Layer 8 of a small transformer language model trained on English Wikipedia (18 layers, counted from 0, width 64).
A neuron adds its activation times its output weights to the MLP's output. To switch it off is to set its activation to zero at one token and run the rest of the model.
A neuron's activation on a vector x is squared ReLU(weights . x), where the dot is the dot product.

Input weights of the MLP neurons that the questions are about. A number n stands for n times 0.0098.
n1: 19 -19 -18 -5 -18 -24 -8 -3 29 23 17 0 6 3 -4 2 -9 -35 3 -4 9 -18 -4 -22 26 15 -21 18 -13 -8 -10 -11 -15 -6 0 39 -37 -25 11 -11 -8 -42 -10 4 22 1 3 22 -11 35 1 5 51 16 -16 27 14 -18 -31 -11 16 -1 29 21
n21: 9 9 37 -19 -37 -33 35 -14 -13 1 -28 -2 8 -20 1 -20 39 -1 -20 -31 34 9 -7 14 23 -15 2 -15 5 24 23 60 -4 0 -7 -12 23 8 -12 21 3 -9 -22 16 0 -10 -27 2 -4 -7 -22 25 -21 51 -21 17 -5 -23 4 15 -16 -29 -40 19
n64: 7 -8 -16 -15 15 29 -3 2 1 6 20 11 45 43 -15 15 -3 7 -3 -34 -33 -17 5 -4 -24 37 -28 10 -1 20 -6 36 -22 -33 -11 -3 17 -16 33 -10 26 20 -2 -12 14 -6 -1 -19 15 -1 -21 16 -2 -6 23 -40 9 -4 -4 -7 -28 29 26 5
n125: -29 -51 18 11 16 -10 -17 14 -19 12 -6 16 -28 8 -43 -40 12 -36 10 14 -6 10 -14 18 9 -9 10 0 -7 -8 -15 -24 6 4 3 21 -1 5 -19 14 19 15 0 -11 31 -3 -12 43 6 14 16 8 32 21 -13 20 38 10 -41 12 8 -31 -39 -2
n126: 2 -37 -18 21 -3 24 49 20 6 -24 -27 -4 24 -40 -22 -6 53 -12 14 -26 8 15 7 -44 -23 -6 16 -21 16 -19 -16 29 -5 5 27 2 -14 18 47 58 17 5 -29 49 -15 -14 -5 1 -6 18 0 -6 33 -61 25 -21 8 32 -3 12 -11 -15 -11 -25
n134: -35 -13 10 -36 18 -29 -3 -12 -11 21 -30 9 11 -5 5 7 10 -15 14 -23 15 6 21 -17 24 0 -15 31 28 14 -3 1 -6 20 1 11 19 -3 -1 -10 -22 6 -19 0 -19 -5 -19 -5 -2 7 -16 8 -10 -15 6 16 2 -27 36 -14 8 -3 7 8
n156: -24 -17 -2 -2 -3 18 10 -9 -5 -21 -10 0 21 24 11 -22 11 39 32 -4 -37 -21 14 -10 19 -18 15 13 33 13 -14 -33 -33 -17 -35 9 -15 11 -7 12 39 13 8 10 -53 0 12 -22 31 7 -4 8 21 -15 3 29 4 6 -10 -15 2 40 16 -3
n160: -2 -17 -31 -43 -5 1 -20 -39 -15 -32 -17 -2 -5 -21 5 1 5 8 31 21 20 -16 -34 -7 41 -4 37 -6 17 1 1 11 -9 -40 -54 -3 2 -28 -27 -19 31 -7 32 1 8 7 -4 70 -9 28 -3 -6 10 -3 -10 38 10 5 18 -6 -11 21 14 24
n356: 1 2 -3 -13 25 26 24 13 -8 32 15 -21 -3 -27 13 53 6 3 45 -61 -4 6 0 -3 -8 -17 34 -18 2 0 4 0 43 3 -37 -30 -42 38 -21 11 95 -16 -60 22 -19 -42 -1 22 -37 -8 -53 -27 10 2 -8 63 -12 -17 -12 -1 38 21 -27 -17
n379: -1 -26 1 -3 -9 5 -22 -13 -8 -61 8 25 -13 32 -21 4 -22 -39 3 8 13 -19 1 -3 4 -23 0 -22 20 -34 -14 29 36 -5 26 -8 -15 2 -25 -43 3 -11 -1 16 6 -16 45 -57 52 8 3 34 16 20 -30 2 19 17 -7 -1 -2 -3 53 37

Output weights of the MLP neurons that the questions are about. A number n stands for n times 0.0063.
n1: -34 9 3 -10 18 23 48 36 -4 14 -31 -4 16 -37 26 1 -46 26 -19 18 -3 -1 65 8 9 14 -27 -26 66 34 4 34 7 30 -10 -37 9 -30 -31 70 -59 6 25 11 -12 9 20 -39 -40 -9 10 9 -35 -8 6 -52 10 -6 47 13 -28 -23 -67 10
n21: 10 26 0 39 -18 5 -34 7 9 8 11 -7 16 59 -10 40 -9 -17 -24 -11 -19 0 50 -17 -9 -79 -5 -8 -25 -71 56 -11 57 -40 -23 -5 -36 34 -40 1 8 28 19 18 -32 8 74 12 -36 31 11 -4 -21 -5 -42 39 -3 32 -20 -23 -14 27 19 -5
n64: 6 -9 -6 20 15 -11 -31 -21 -20 83 4 52 -6 0 42 -1 -23 30 -17 -48 -17 11 18 -3 90 59 -4 7 16 -22 37 -6 -83 24 -11 -6 34 -35 -68 -70 -15 -19 4 -11 11 19 8 10 -54 14 -21 -14 39 -14 -51 14 7 48 -7 -29 -12 18 24 -35
n125: 39 52 0 48 7 0 -60 26 -32 4 44 -17 20 -33 7 29 -49 13 13 0 37 43 -14 -48 42 3 -36 0 39 35 33 16 23 2 7 -53 6 -9 13 -51 7 -14 -38 -4 11 -2 13 -41 -39 -19 -35 -26 21 9 -16 -45 -4 8 -25 10 16 -7 25 -41
n126: -8 -5 12 22 5 -5 -30 13 12 18 43 -20 -17 28 25 39 12 44 -21 47 -34 -43 -31 -32 52 -21 -35 11 -43 17 60 -27 -53 19 -42 16 -21 -46 -37 -19 19 -30 13 -7 -17 62 3 31 4 -23 -5 65 7 -50 -11 78 -29 4 73 20 -21 18 -81 51
n134: 28 -6 8 -11 -5 -35 -48 3 -16 12 -27 2 -29 9 -15 42 -2 -30 11 13 33 2 -12 23 4 2 7 -30 -14 -7 -1 -35 -7 -27 -13 -23 5 16 -46 13 33 21 3 34 10 31 1 2 2 -23 18 11 3 19 -33 -7 43 53 12 -15 -14 -3 -5 -6
n156: 56 1 22 48 11 -20 -15 22 -21 22 -13 -29 -8 -18 66 -5 18 -26 19 3 -21 -21 -31 36 32 3 36 -64 -12 8 -7 19 17 -13 19 45 -40 7 29 -34 -42 11 -27 -10 -46 5 -55 33 -36 13 8 -16 45 -46 -22 0 -13 -47 26 16 30 -32 9 20
n160: -3 -22 -14 -13 -28 20 50 -15 -6 4 -10 60 -20 -30 -39 -15 4 19 -40 -12 -15 -30 23 -55 57 -18 42 5 -39 13 -24 -26 12 76 45 31 29 1 22 5 -9 37 -23 49 65 -21 38 34 22 17 29 14 15 -73 -7 -40 -14 28 -76 -29 -26 -11 23 -29
n356: -13 4 9 26 -94 -46 -21 14 22 92 -12 -18 -2 -24 5 -47 49 -22 33 -57 -39 16 31 8 14 52 6 67 -80 23 -20 1 -49 52 -19 30 -5 13 -14 -14 19 -43 54 -57 15 55 -8 16 -44 -16 23 -4 28 26 19 40 -54 51 -27 -19 16 -15 -2 -61
n379: -37 61 10 12 42 -10 8 32 -19 -42 -38 -39 52 -1 33 -22 4 16 -19 -31 -20 17 32 -52 13 -17 -38 -33 24 -6 40 -7 21 2 20 -62 4 -60 -41 -8 -29 -54 32 75 54 19 11 21 -3 -18 -18 -3 14 33 -22 24 -1 9 28 48 21 19 -25 -74

Each question names a token from some text and the token that comes next. It shows the vector x that enters the MLP there. A number n stands for n times 0.029.

Then comes g, the gradient of the next token's log-probability with respect to the MLP's output, scaled to length 1. A neuron's effect is roughly proportional to its activation times (output weights . g). A number n stands for n times 0.0056.

"il", then "iation"
x: 23 -13 1 45 -16 3 -24 -38 4 -14 -21 65 -7 5 26 4 1 -13 -12 1 -56 17 57 -3 -12 -11 33 -6 -1 47 -3 3 25 -13 13 10 50 -19 -27 10 -13 -8 49 -5 2 -4 7 15 -24 -27 24 8 -30 -38 27 -8 -16 -23 -38 30 -35 51 -43 -15
g: 15 -28 1 24 7 -21 -53 13 -41 0 -44 20 -10 -15 27 -2 -15 -37 6 11 46 13 14 10 11 -1 1 3 22 6 17 -47 -26 -42 -19 -35 27 -28 2 44 -2 6 8 32 41 -18 12 -7 11 17 -4 -5 4 22 -14 -19 20 7 28 -6 2 16 -11 -16
Switching off which neuron hurts the next token most? n64

" from", then " Mar"
x: 24 7 -44 48 -26 9 -48 -3 8 -3 -4 64 2 -54 5 -33 -5 -1 2 -31 -38 -29 34 25 39 33 34 -9 -42 42 -6 -9 19 35 39 15 23 -6 -48 3 25 -19 18 -6 6 -15 5 36 -10 -56 -1 -2 11 -23 -7 3 -32 5 -13 11 -14 13 -6 -32
g: 43 9 4 -5 30 1 10 18 18 20 54 29 -8 -35 -47 7 -21 -15 -18 -28 13 -4 -49 -26 12 10 -38 -5 14 2 9 -1 26 -11 6 -34 7 -47 -8 0 -32 7 -11 18 37 7 24 -5 -22 1 2 3 -6 29 24 14 -26 22 17 -37 -9 -15 5 10
Switching off which neuron hurts the next token most? n125

"199", then "7"
x: -15 -29 -18 21 -36 -9 -10 5 2 25 -46 30 -9 -17 9 12 17 29 -39 -8 -26 12 55 -22 48 20 3 12 -12 10 10 -1 10 48 34 34 34 -26 -9 18 -46 -38 -18 19 -59 -18 27 -23 -41 -74 51 0 -16 -20 30 -5 -11 1 24 24 -21 27 -18 -18
g: -9 5 -14 1 25 16 10 45 3 -24 15 -8 -31 -12 4 -21 -36 -11 24 21 6 -9 11 23 -2 12 -26 -21 -2 -7 31 -21 23 -15 11 5 46 22 -7 -8 -4 -6 -17 47 2 1 18 8 12 -26 -19 -1 3 1 -73 3 17 -2 8 29 3 -3 -76 1
Switching off which neuron hurts the next token most? n134

" the", then " pers"
x: 4 -29 -16 69 -21 10 -42 -23 -15 4 -4 54 -14 -16 -1 -20 -3 32 -31 -14 -7 -13 47 -9 37 40 -3 -24 -15 5 -12 22 12 51 20 45 36 3 -10 -13 -6 -3 8 -18 -31 -41 -5 29 27 -30 42 -38 8 -39 12 3 -36 21 -30 19 -7 22 11 -37
g: 40 27 -21 -14 -20 21 -28 -9 24 -33 -44 -45 1 -27 -6 -29 24 39 -5 45 -17 -8 -2 -19 15 -24 31 26 -27 27 -22 -23 13 -2 -2 -6 32 30 -10 3 27 2 14 12 31 5 7 -12 46 -6 -3 12 -4 -26 -36 3 -14 -19 5 18 9 -22 -8 7
Switching off which neuron hurts the next token most? n126

" in", then " April"
x: 21 7 -47 35 -26 -4 -29 -1 -11 2 -10 57 -19 1 20 -5 -1 -6 10 -33 -35 -14 37 15 14 33 29 -6 -19 17 -10 15 29 30 40 23 21 -10 -45 -19 29 -42 6 5 -25 2 3 52 -18 -75 -5 -1 -7 -29 10 12 -27 13 -21 55 -16 26 -42 -24
g: 14 38 19 -20 5 14 23 -33 -29 35 10 -39 30 -36 26 -18 -38 20 45 -10 -15 -7 10 41 15 14 -28 6 -21 -27 -8 13 -8 17 -17 -21 -49 -5 -6 35 -15 31 22 9 0 -14 1 -2 -24 -28 -32 -4 11 8 10 26 -16 12 5 9 -9 -18 -8 34
Switching off which neuron hurts the next token most? n356

"H", then "N"
x: 54 -42 -12 18 2 -25 -6 11 -24 -4 -4 34 -2 -14 9 7 3 -5 -49 0 -15 -36 51 19 42 23 -11 9 -31 15 24 -10 52 44 37 43 -6 -29 -5 -10 -65 -57 19 -7 -19 -40 46 1 -38 -33 9 -2 13 6 8 -10 -22 -39 -1 57 -36 9 11 -9
g: -12 7 56 6 1 -4 10 -17 -4 -19 13 -14 -1 9 -6 -27 23 34 -26 -26 7 -19 8 -33 -13 -29 32 -14 25 7 28 -38 -8 -4 5 29 -30 -26 7 -29 19 -31 0 -35 2 36 27 15 -34 16 -32 -1 20 10 -33 41 -7 33 13 23 -24 16 11 8
Switching off which neuron hurts the next token most? n379

" stage", then " |\n"
x: 37 -34 15 44 -27 -7 -12 -6 -19 -19 -26 26 -15 -9 -24 11 15 31 -27 -11 -12 -4 28 5 52 10 -6 -7 10 65 18 -6 -3 32 31 20 28 -42 -2 -50 -33 -18 37 7 -32 -50 4 -9 -44 -65 36 2 -27 -9 4 6 -17 -15 -4 52 -7 55 -20 7
g: -22 -17 20 -12 -30 32 -5 -29 14 -11 -30 -41 25 3 13 -10 -15 46 14 27 -18 1 12 0 -51 -6 -14 -25 11 -36 25 -20 1 -24 7 -25 -18 5 23 -13 -4 28 21 6 54 -21 9 -16 14 44 23 3 -22 9 11 16 12 35 15 -22 -14 -23 24 -9
Switching off which neuron hurts the next token most? n21

" top", then "-"
x: 27 5 -3 71 -21 -22 -19 -21 -22 -10 -45 57 -14 -10 19 33 -19 -8 -71 -1 11 -1 48 -24 33 8 28 -6 -18 24 -6 16 -10 45 33 28 28 2 -11 -10 -35 -41 17 17 -28 -47 -22 -5 -25 -89 32 -3 4 -15 -1 -14 8 -2 9 39 -22 26 -5 2
g: 17 20 -29 0 21 -28 41 7 8 15 -9 -5 19 10 19 -8 -5 -11 -4 -15 -12 2 -7 26 -3 -22 11 3 0 -32 -25 -5 7 7 -8 7 12 11 -18 -46 16 22 56 8 26 -4 -15 -60 12 -2 -4 8 -19 37 13 -34 12 -27 -4 52 16 -9 -10 -63
Which neuron, switched off, raises the next token's probability most? n21

" final", then " "
x: 24 -41 -21 47 -24 -36 -8 -35 -22 19 -29 39 -7 -5 25 2 -19 47 -25 -2 -4 6 24 -3 48 4 29 18 -23 31 -10 13 -26 29 50 48 32 -11 -7 -29 -43 9 14 0 -2 -15 13 -17 -49 -80 39 -17 -14 -24 -17 8 -27 -1 6 4 10 24 -37 15
g: 32 -7 -19 33 -1 -9 26 9 3 9 64 15 16 -37 10 -6 7 -29 2 -32 -5 -11 -43 -22 31 23 -15 -26 -22 -1 9 19 -21 18 -5 29 -7 -21 -4 9 -3 -12 -11 5 -62 -19 27 39 16 -10 0 -11 17 23 21 -28 -8 13 -41 -15 24 17 1 -5
Which neuron, switched off, raises the next token's probability most? n134

" ten", then " reached"
x: -13 -6 -26 70 -26 -9 -16 -13 -8 -6 -19 17 -6 3 3 21 14 23 -45 -18 6 17 51 -51 31 28 23 -1 -36 30 -29 15 17 90 35 50 39 2 -24 2 -61 3 49 17 -30 -10 -1 -22 -39 -74 11 -23 -27 -23 2 -6 -6 10 -4 10 -9 -2 -2 -5
g: 17 5 0 -4 0 -6 -9 36 -5 -17 -11 -36 12 -14 44 -3 -6 13 -33 29 -4 43 -5 44 33 -14 -17 -10 1 16 -14 -36 -33 12 -26 11 -6 -6 -28 -1 3 -57 -14 13 2 12 -18 19 15 -30 34 21 -2 19 -27 -4 -42 -7 13 31 3 -13 46 14
Switching off which neuron hurts the next token most? n126

" in", then " February"
x: 10 -1 -36 28 -36 -3 -16 -4 -1 -1 -11 71 -9 -18 7 -16 -2 13 4 -20 -36 -9 18 4 38 28 33 -1 -36 9 -4 15 -3 26 33 16 33 -3 -67 -23 18 -26 14 3 -32 23 12 50 -36 -76 8 -19 9 -34 -5 0 -19 7 -4 50 4 39 -33 -21
g: 13 44 34 13 -3 -8 32 -38 -23 48 38 -38 5 -11 40 7 -15 -18 50 -18 -17 -6 -1 32 -1 18 -9 -11 -21 -11 -6 26 -11 0 -20 -4 -38 -26 -13 38 7 5 7 -3 -7 -16 -6 -8 -17 -22 -12 -2 28 39 9 21 -14 17 -4 3 -14 -32 -38 -11
Switching off which neuron hurts the next token most? n356